Layer 10 of a small transformer language model trained on English Wikipedia (13 layers, counted from 0, width 96).
A neuron's activation on a vector x is squared ReLU(weights . x), where the dot is the dot product.

Input weights of the MLP neurons that the questions are about. A number n stands for (n - 128) times 0.0064.
n32: 73, 153, 170, 175, 125, 87, 134, 117, 93, 85, 104, 116, 129, 120, 102, 131, 115, 38, 132, 104, 102, 115, 180, 47, 137, 110, 138, 134, 137, 186, 120, 118, 103, 94, 93, 172, 101, 101, 85, 96, 154, 175, 172, 176, 147, 149, 131, 117, 161, 112, 129, 121, 137, 108, 201, 132, 163, 105, 187, 96, 108, 95, 71, 171, 131, 88, 108, 77, 113, 148, 99, 186, 85, 70, 138, 136, 145, 138, 145, 93, 176, 127, 129, 103, 152, 118, 92, 116, 112, 163, 122, 115, 136, 126, 144, 158
n89: 103, 107, 157, 91, 78, 73, 122, 109, 145, 79, 140, 203, 118, 113, 145, 92, 171, 90, 184, 113, 130, 72, 141, 149, 165, 138, 128, 114, 110, 143, 89, 125, 131, 84, 116, 105, 134, 76, 148, 63, 174, 171, 118, 181, 107, 58, 74, 178, 97, 198, 134, 123, 84, 135, 124, 99, 172, 110, 132, 101, 147, 105, 132, 203, 91, 106, 177, 116, 135, 125, 149, 132, 119, 149, 158, 141, 102, 150, 144, 108, 132, 149, 166, 125, 152, 137, 100, 137, 106, 144, 118, 121, 132, 129, 117, 118
n95: 167, 97, 145, 135, 90, 136, 69, 120, 106, 190, 102, 103, 103, 133, 106, 142, 228, 101, 140, 86, 89, 130, 133, 72, 73, 138, 136, 155, 122, 141, 147, 102, 113, 52, 162, 151, 157, 100, 124, 187, 150, 102, 123, 97, 52, 75, 114, 189, 130, 106, 107, 143, 52, 128, 138, 117, 111, 96, 109, 144, 61, 192, 126, 169, 127, 76, 159, 94, 160, 139, 140, 78, 80, 116, 180, 120, 42, 138, 121, 62, 153, 166, 148, 106, 142, 149, 78, 133, 130, 124, 161, 69, 150, 151, 122, 164
n97: 72, 131, 139, 133, 113, 93, 110, 183, 32, 155, 168, 183, 94, 155, 119, 93, 136, 126, 131, 80, 134, 171, 142, 115, 128, 141, 122, 126, 94, 114, 132, 117, 134, 149, 152, 124, 134, 106, 135, 87, 151, 112, 107, 144, 104, 104, 126, 109, 109, 125, 112, 102, 125, 140, 163, 164, 122, 94, 167, 215, 109, 158, 111, 166, 137, 116, 157, 143, 98, 159, 120, 85, 92, 146, 143, 135, 132, 129, 164, 151, 143, 77, 144, 192, 52, 126, 130, 188, 138, 136, 67, 89, 181, 177, 102, 121
n104: 87, 67, 130, 136, 136, 148, 73, 178, 97, 102, 129, 157, 130, 150, 161, 108, 155, 112, 108, 84, 152, 156, 134, 87, 93, 68, 92, 125, 120, 144, 127, 129, 140, 69, 164, 102, 134, 135, 122, 65, 86, 190, 175, 108, 140, 96, 95, 133, 184, 152, 203, 44, 97, 79, 122, 129, 148, 131, 123, 140, 100, 109, 92, 116, 91, 115, 98, 92, 109, 117, 127, 128, 138, 112, 143, 182, 157, 182, 137, 111, 144, 103, 99, 192, 119, 117, 126, 188, 108, 81, 118, 99, 148, 160, 138, 148
n177: 72, 96, 151, 99, 141, 138, 106, 155, 116, 135, 122, 136, 137, 120, 137, 120, 130, 122, 141, 95, 155, 135, 153, 45, 111, 108, 109, 169, 152, 181, 122, 145, 103, 113, 115, 155, 103, 68, 97, 144, 114, 131, 87, 160, 136, 106, 139, 130, 159, 165, 126, 103, 105, 108, 173, 126, 163, 112, 124, 106, 116, 121, 101, 161, 105, 148, 114, 167, 126, 152, 113, 112, 157, 82, 83, 152, 145, 111, 130, 96, 115, 99, 100, 174, 126, 181, 109, 120, 114, 118, 167, 76, 175, 149, 143, 139
n182: 134, 138, 149, 106, 130, 92, 88, 145, 134, 110, 127, 135, 122, 111, 115, 130, 154, 117, 147, 94, 162, 116, 130, 93, 105, 177, 172, 108, 118, 148, 107, 126, 119, 86, 145, 76, 166, 103, 152, 147, 117, 145, 117, 138, 99, 105, 108, 123, 167, 109, 146, 133, 97, 65, 119, 126, 130, 125, 129, 130, 128, 92, 109, 176, 115, 100, 133, 116, 163, 104, 180, 149, 144, 132, 142, 92, 134, 122, 72, 128, 137, 119, 114, 90, 136, 103, 118, 125, 89, 136, 151, 119, 137, 156, 142, 170
n221: 152, 113, 165, 144, 158, 81, 148, 198, 117, 147, 117, 128, 69, 172, 84, 129, 120, 97, 95, 125, 115, 149, 131, 121, 105, 155, 143, 109, 120, 128, 76, 131, 160, 129, 90, 139, 156, 124, 69, 151, 122, 137, 147, 107, 110, 92, 97, 131, 191, 176, 130, 51, 82, 116, 145, 114, 184, 120, 101, 163, 83, 137, 61, 112, 125, 136, 106, 55, 110, 103, 124, 137, 135, 140, 136, 166, 131, 180, 152, 153, 118, 101, 147, 99, 118, 127, 146, 119, 148, 122, 196, 165, 171, 133, 144, 138
n224: 38, 122, 140, 163, 53, 106, 118, 178, 65, 166, 75, 138, 124, 114, 164, 90, 131, 130, 175, 104, 141, 132, 167, 99, 101, 158, 106, 158, 98, 107, 63, 152, 161, 116, 81, 187, 146, 136, 103, 127, 217, 132, 144, 140, 155, 84, 142, 118, 129, 142, 94, 113, 90, 100, 150, 97, 154, 72, 162, 105, 124, 188, 106, 172, 152, 88, 102, 84, 136, 88, 100, 131, 123, 89, 142, 134, 107, 117, 140, 122, 122, 146, 143, 179, 79, 163, 110, 121, 131, 187, 179, 184, 194, 137, 115, 155
n252: 105, 177, 222, 173, 101, 150, 139, 249, 141, 113, 126, 130, 95, 130, 121, 87, 130, 41, 198, 103, 146, 111, 162, 163, 93, 80, 124, 124, 54, 202, 114, 128, 99, 120, 164, 131, 170, 126, 161, 156, 177, 106, 129, 89, 138, 158, 74, 137, 115, 115, 111, 107, 47, 126, 168, 108, 163, 139, 147, 127, 93, 110, 113, 173, 117, 115, 153, 113, 113, 166, 145, 137, 122, 142, 165, 93, 151, 171, 160, 121, 142, 99, 149, 137, 104, 189, 156, 106, 142, 113, 191, 101, 150, 113, 116, 170
n259: 134, 133, 150, 172, 128, 138, 71, 114, 104, 114, 101, 167, 107, 92, 88, 75, 127, 132, 173, 159, 128, 130, 146, 160, 166, 81, 161, 125, 98, 102, 66, 114, 93, 107, 145, 116, 174, 124, 97, 95, 134, 137, 123, 110, 136, 137, 52, 124, 114, 197, 164, 106, 125, 142, 185, 152, 153, 89, 132, 140, 139, 153, 135, 118, 136, 192, 135, 102, 83, 134, 99, 140, 89, 99, 190, 137, 136, 84, 144, 125, 132, 132, 119, 125, 124, 177, 193, 114, 133, 172, 102, 156, 142, 208, 135, 81
n266: 110, 93, 83, 123, 123, 53, 120, 145, 57, 124, 172, 117, 84, 161, 133, 159, 152, 100, 129, 45, 189, 173, 144, 136, 95, 113, 85, 161, 128, 186, 66, 104, 97, 109, 52, 126, 119, 175, 126, 121, 174, 134, 103, 137, 110, 156, 120, 140, 151, 78, 185, 85, 127, 76, 194, 97, 110, 103, 75, 138, 157, 142, 64, 178, 131, 62, 95, 120, 84, 124, 173, 112, 151, 141, 199, 174, 65, 132, 105, 151, 177, 92, 195, 86, 132, 156, 108, 126, 113, 119, 143, 128, 149, 126, 97, 119
n339: 121, 143, 160, 152, 139, 60, 125, 194, 93, 145, 128, 129, 87, 173, 84, 155, 121, 135, 155, 116, 141, 174, 174, 145, 110, 113, 140, 103, 162, 182, 140, 144, 105, 104, 135, 131, 182, 125, 98, 118, 108, 152, 132, 124, 78, 113, 124, 169, 177, 146, 163, 116, 113, 76, 140, 137, 147, 103, 111, 93, 96, 129, 125, 98, 151, 138, 122, 91, 110, 184, 112, 85, 98, 119, 76, 144, 65, 121, 152, 147, 137, 80, 126, 144, 132, 151, 137, 144, 140, 117, 110, 110, 145, 170, 108, 171
n362: 97, 116, 152, 187, 140, 92, 71, 124, 154, 85, 155, 123, 72, 179, 106, 146, 127, 103, 150, 130, 136, 85, 148, 120, 80, 106, 85, 174, 86, 157, 145, 98, 96, 125, 42, 171, 154, 109, 91, 97, 118, 107, 106, 99, 158, 133, 96, 168, 103, 147, 106, 112, 145, 136, 124, 108, 116, 124, 145, 127, 106, 133, 81, 192, 128, 122, 159, 101, 138, 158, 98, 106, 106, 158, 160, 51, 159, 164, 109, 115, 154, 98, 131, 151, 118, 140, 105, 131, 156, 146, 80, 144, 118, 143, 126, 136

Each question shows a token from some text and the vector x that enters the MLP there. A number n stands for (n - 128) times 0.048.

"ed": 121, 148, 137, 133, 111, 104, 140, 133, 104, 128, 142, 58, 94, 112, 91, 148, 146, 127, 140, 128, 136, 133, 91, 167, 94, 120, 146, 127, 119, 127, 120, 134, 129, 137, 131, 150, 107, 159, 109, 139, 123, 101, 128, 136, 124, 154, 180, 141, 110, 129, 117, 148, 142, 134, 129, 126, 134, 174, 143, 103, 140, 91, 126, 122, 125, 157, 129, 130, 135, 95, 107, 134, 128, 186, 134, 150, 124, 109, 125, 126, 121, 151, 126, 122, 108, 96, 163, 138, 130, 116, 112, 129, 157, 88, 104, 123
The most active neuron and its activation: n266, at about 0.17

"ak": 118, 152, 137, 103, 100, 141, 147, 120, 106, 141, 127, 153, 139, 112, 117, 131, 125, 142, 133, 139, 146, 142, 18, 137, 139, 110, 137, 118, 129, 132, 142, 128, 112, 126, 135, 141, 133, 141, 101, 111, 161, 127, 84, 132, 136, 128, 126, 120, 111, 116, 111, 137, 134, 126, 146, 154, 131, 168, 156, 128, 152, 155, 134, 95, 122, 161, 150, 130, 155, 128, 108, 140, 126, 163, 96, 140, 148, 115, 116, 129, 106, 171, 99, 128, 143, 121, 125, 125, 130, 142, 136, 144, 114, 130, 143, 96
The most active neuron and its activation: n259, at about 1.8

"my": 132, 97, 118, 129, 134, 123, 128, 144, 146, 159, 104, 91, 147, 92, 127, 162, 146, 125, 141, 95, 125, 146, 62, 106, 150, 117, 151, 115, 150, 128, 152, 142, 122, 135, 140, 150, 122, 127, 131, 129, 172, 149, 138, 124, 159, 108, 149, 166, 135, 164, 100, 121, 133, 115, 108, 155, 123, 176, 144, 111, 116, 127, 143, 104, 113, 135, 135, 116, 149, 111, 138, 151, 145, 171, 112, 153, 123, 152, 109, 113, 152, 125, 131, 109, 161, 108, 135, 153, 111, 125, 154, 117, 118, 103, 138, 132
Which neuron lights up most? n95

" p": 107, 139, 104, 139, 160, 114, 139, 126, 154, 111, 124, 121, 128, 127, 93, 133, 113, 162, 125, 158, 131, 116, 106, 127, 154, 135, 148, 130, 152, 140, 168, 145, 131, 115, 113, 133, 120, 91, 112, 99, 151, 148, 106, 110, 134, 157, 118, 157, 100, 140, 115, 152, 101, 143, 112, 119, 135, 188, 147, 107, 118, 108, 152, 143, 131, 142, 103, 137, 159, 60, 127, 160, 136, 150, 117, 145, 140, 113, 142, 159, 159, 131, 106, 127, 148, 96, 115, 116, 96, 129, 131, 135, 129, 127, 148, 137
The three highest activations, in order: n89, n182, n32

" qu": 103, 161, 132, 121, 160, 139, 150, 139, 126, 89, 142, 121, 140, 86, 99, 129, 117, 115, 128, 120, 128, 141, 103, 145, 146, 128, 124, 123, 102, 143, 151, 157, 114, 132, 115, 134, 104, 120, 121, 115, 131, 146, 112, 130, 131, 121, 137, 143, 109, 149, 110, 147, 135, 159, 122, 95, 121, 201, 134, 99, 107, 122, 104, 148, 121, 149, 140, 150, 123, 88, 134, 137, 130, 173, 68, 124, 151, 142, 118, 146, 162, 143, 107, 128, 165, 120, 165, 129, 108, 127, 114, 148, 142, 119, 144, 132
The three highest activations, in order: n89, n362, n252

" 2025": 106, 154, 131, 126, 128, 134, 132, 139, 120, 130, 145, 126, 110, 121, 93, 136, 132, 140, 101, 159, 127, 128, 109, 150, 108, 170, 133, 118, 155, 131, 127, 144, 138, 137, 152, 140, 106, 140, 119, 130, 136, 155, 76, 146, 145, 109, 158, 141, 116, 106, 129, 116, 140, 138, 146, 138, 94, 162, 178, 128, 127, 144, 115, 113, 149, 150, 107, 139, 145, 134, 99, 143, 115, 174, 154, 135, 120, 120, 121, 150, 79, 148, 100, 92, 133, 105, 187, 134, 103, 136, 126, 103, 155, 146, 110, 125
The most active neuron and its activation: n97, at about 2.1

" the": 126, 137, 108, 131, 116, 119, 121, 146, 145, 124, 116, 101, 102, 119, 103, 126, 136, 125, 120, 121, 145, 131, 42, 139, 137, 116, 188, 140, 175, 134, 120, 155, 107, 138, 145, 127, 112, 130, 135, 121, 122, 122, 129, 153, 106, 132, 216, 114, 130, 121, 134, 135, 116, 129, 137, 130, 126, 152, 138, 120, 131, 125, 123, 109, 126, 146, 127, 100, 141, 109, 120, 116, 137, 131, 121, 128, 125, 92, 131, 194, 132, 111, 126, 127, 134, 121, 132, 146, 129, 120, 141, 115, 162, 102, 125, 152
Which two neurons fire most, strongest first? n339, n182

"e": 112, 133, 116, 159, 137, 148, 97, 123, 169, 144, 122, 117, 111, 124, 125, 104, 121, 132, 129, 126, 129, 147, 94, 106, 106, 146, 136, 99, 102, 95, 146, 128, 129, 100, 151, 146, 97, 111, 136, 169, 150, 134, 95, 158, 146, 96, 171, 157, 130, 116, 140, 148, 110, 123, 123, 117, 119, 144, 164, 138, 100, 139, 130, 145, 111, 174, 119, 147, 150, 129, 91, 126, 126, 175, 97, 130, 104, 128, 95, 138, 132, 144, 91, 124, 102, 105, 134, 129, 146, 141, 113, 151, 117, 119, 114, 148
Which neuron lights up most? n95

"ad": 87, 115, 149, 128, 101, 129, 120, 129, 119, 136, 134, 120, 93, 117, 107, 128, 117, 172, 120, 103, 147, 122, 84, 125, 115, 128, 128, 120, 157, 117, 134, 155, 159, 123, 139, 139, 116, 94, 132, 156, 162, 108, 123, 137, 149, 120, 165, 150, 81, 99, 143, 147, 151, 142, 130, 124, 129, 182, 163, 167, 132, 120, 148, 125, 142, 124, 131, 118, 153, 100, 108, 139, 152, 148, 114, 164, 121, 103, 145, 144, 133, 121, 103, 113, 177, 133, 111, 132, 127, 151, 101, 110, 137, 121, 132, 109
Which neuron lights up most? n97

" into": 119, 128, 137, 140, 149, 130, 102, 150, 133, 116, 123, 91, 77, 133, 106, 148, 126, 115, 125, 137, 131, 134, 35, 129, 110, 130, 143, 128, 156, 124, 163, 145, 116, 131, 145, 131, 121, 145, 137, 101, 130, 107, 116, 135, 122, 129, 138, 135, 122, 121, 119, 144, 128, 126, 138, 112, 106, 213, 129, 132, 121, 124, 121, 151, 154, 155, 133, 121, 108, 117, 124, 135, 145, 160, 141, 142, 118, 118, 126, 166, 154, 102, 116, 108, 123, 92, 166, 133, 128, 141, 124, 146, 139, 104, 134, 125
Which neuron lights up most? n362

"ian": 77, 127, 136, 110, 96, 109, 119, 130, 111, 144, 127, 125, 126, 115, 106, 118, 116, 136, 108, 132, 153, 135, 114, 157, 143, 110, 119, 80, 148, 122, 109, 144, 145, 127, 138, 133, 88, 142, 131, 115, 104, 132, 88, 117, 119, 122, 177, 143, 103, 101, 129, 123, 114, 119, 112, 117, 153, 130, 127, 120, 153, 147, 125, 99, 90, 128, 144, 131, 146, 124, 143, 161, 145, 136, 127, 188, 148, 134, 115, 164, 130, 133, 112, 119, 147, 69, 134, 109, 112, 138, 131, 146, 76, 111, 125, 118
The three highest activations, in order: n89, n266, n104

" –": 119, 154, 136, 111, 138, 149, 100, 151, 132, 115, 103, 112, 115, 147, 99, 111, 148, 135, 138, 119, 131, 120, 115, 155, 116, 142, 126, 133, 155, 126, 205, 160, 128, 122, 131, 140, 98, 118, 118, 98, 125, 141, 109, 139, 125, 123, 161, 155, 86, 141, 112, 124, 127, 141, 168, 143, 141, 141, 153, 107, 127, 163, 117, 152, 115, 146, 128, 127, 136, 95, 122, 146, 123, 155, 116, 144, 91, 130, 135, 155, 68, 141, 91, 133, 158, 118, 174, 131, 132, 119, 110, 138, 128, 125, 123, 126
Which two neurons fire most, strongest first? n339, n177

",": 122, 113, 115, 152, 123, 96, 129, 162, 146, 137, 146, 105, 101, 128, 103, 131, 100, 116, 141, 116, 140, 123, 84, 148, 129, 133, 147, 111, 141, 145, 185, 142, 122, 124, 144, 139, 105, 114, 126, 126, 118, 92, 102, 124, 144, 125, 193, 122, 85, 115, 141, 167, 132, 136, 140, 119, 133, 134, 135, 117, 106, 130, 114, 120, 127, 133, 136, 105, 152, 121, 105, 147, 126, 186, 88, 140, 118, 115, 121, 146, 83, 145, 110, 105, 112, 151, 163, 130, 121, 120, 116, 106, 158, 129, 121, 124
Which neuron lights up most? n339

"ical": 139, 145, 131, 136, 131, 125, 134, 127, 134, 141, 118, 109, 122, 117, 105, 121, 141, 150, 132, 130, 133, 109, 38, 139, 106, 119, 141, 118, 153, 101, 117, 158, 134, 111, 136, 121, 115, 126, 153, 126, 122, 138, 119, 107, 130, 104, 145, 97, 121, 125, 118, 141, 99, 148, 134, 99, 112, 179, 118, 128, 138, 124, 130, 90, 131, 143, 141, 113, 121, 110, 107, 133, 134, 190, 140, 165, 161, 120, 132, 148, 103, 131, 112, 136, 123, 56, 155, 108, 127, 124, 116, 137, 126, 103, 137, 123
Which neuron lights up most? n221

"udi": 97, 134, 106, 138, 124, 139, 126, 110, 133, 121, 135, 115, 113, 139, 87, 119, 148, 140, 140, 131, 133, 118, 124, 156, 151, 118, 133, 90, 112, 115, 85, 172, 136, 117, 148, 147, 105, 124, 143, 114, 156, 158, 119, 127, 152, 107, 159, 156, 132, 102, 117, 133, 164, 142, 126, 134, 129, 178, 151, 108, 118, 95, 122, 110, 98, 146, 92, 124, 112, 116, 123, 137, 141, 182, 110, 150, 160, 129, 141, 161, 137, 137, 144, 124, 137, 130, 144, 131, 109, 123, 98, 157, 127, 73, 111, 136
Which neuron lights up most? n89

" 12": 134, 154, 146, 134, 137, 143, 128, 146, 142, 131, 122, 117, 98, 112, 110, 142, 134, 162, 119, 118, 148, 156, 126, 137, 122, 111, 140, 119, 185, 134, 137, 128, 134, 119, 152, 124, 108, 135, 108, 133, 129, 143, 100, 147, 165, 120, 187, 151, 129, 152, 145, 129, 130, 118, 135, 141, 151, 153, 189, 122, 106, 137, 114, 107, 130, 164, 125, 122, 135, 100, 102, 132, 117, 197, 122, 122, 113, 94, 114, 151, 93, 131, 93, 117, 113, 112, 143, 117, 132, 131, 111, 115, 148, 110, 109, 98
Which neuron lights up most? n339

"ar": 124, 121, 153, 96, 112, 87, 111, 132, 110, 135, 140, 94, 118, 148, 118, 151, 140, 143, 130, 112, 143, 132, 57, 174, 130, 107, 146, 117, 142, 136, 87, 150, 129, 107, 145, 104, 106, 132, 121, 121, 152, 109, 119, 155, 102, 138, 129, 126, 138, 122, 139, 108, 152, 140, 123, 129, 101, 188, 161, 91, 147, 110, 107, 136, 117, 127, 116, 140, 132, 122, 156, 127, 143, 166, 105, 123, 133, 143, 117, 173, 122, 127, 122, 103, 127, 125, 141, 115, 106, 127, 122, 111, 118, 108, 110, 95
Which neuron lights up most? n266

"te": 118, 107, 149, 140, 142, 142, 107, 145, 135, 133, 169, 84, 165, 107, 134, 168, 125, 99, 112, 111, 125, 136, 109, 127, 122, 135, 146, 155, 116, 133, 161, 174, 134, 117, 124, 118, 105, 150, 136, 116, 126, 140, 126, 128, 138, 83, 130, 129, 139, 164, 115, 158, 134, 136, 110, 89, 92, 178, 158, 95, 115, 122, 168, 99, 119, 160, 125, 140, 166, 134, 123, 106, 133, 138, 111, 103, 108, 128, 130, 135, 122, 129, 99, 133, 159, 129, 124, 107, 128, 147, 138, 114, 143, 100, 154, 130
Which neuron lights up most? n177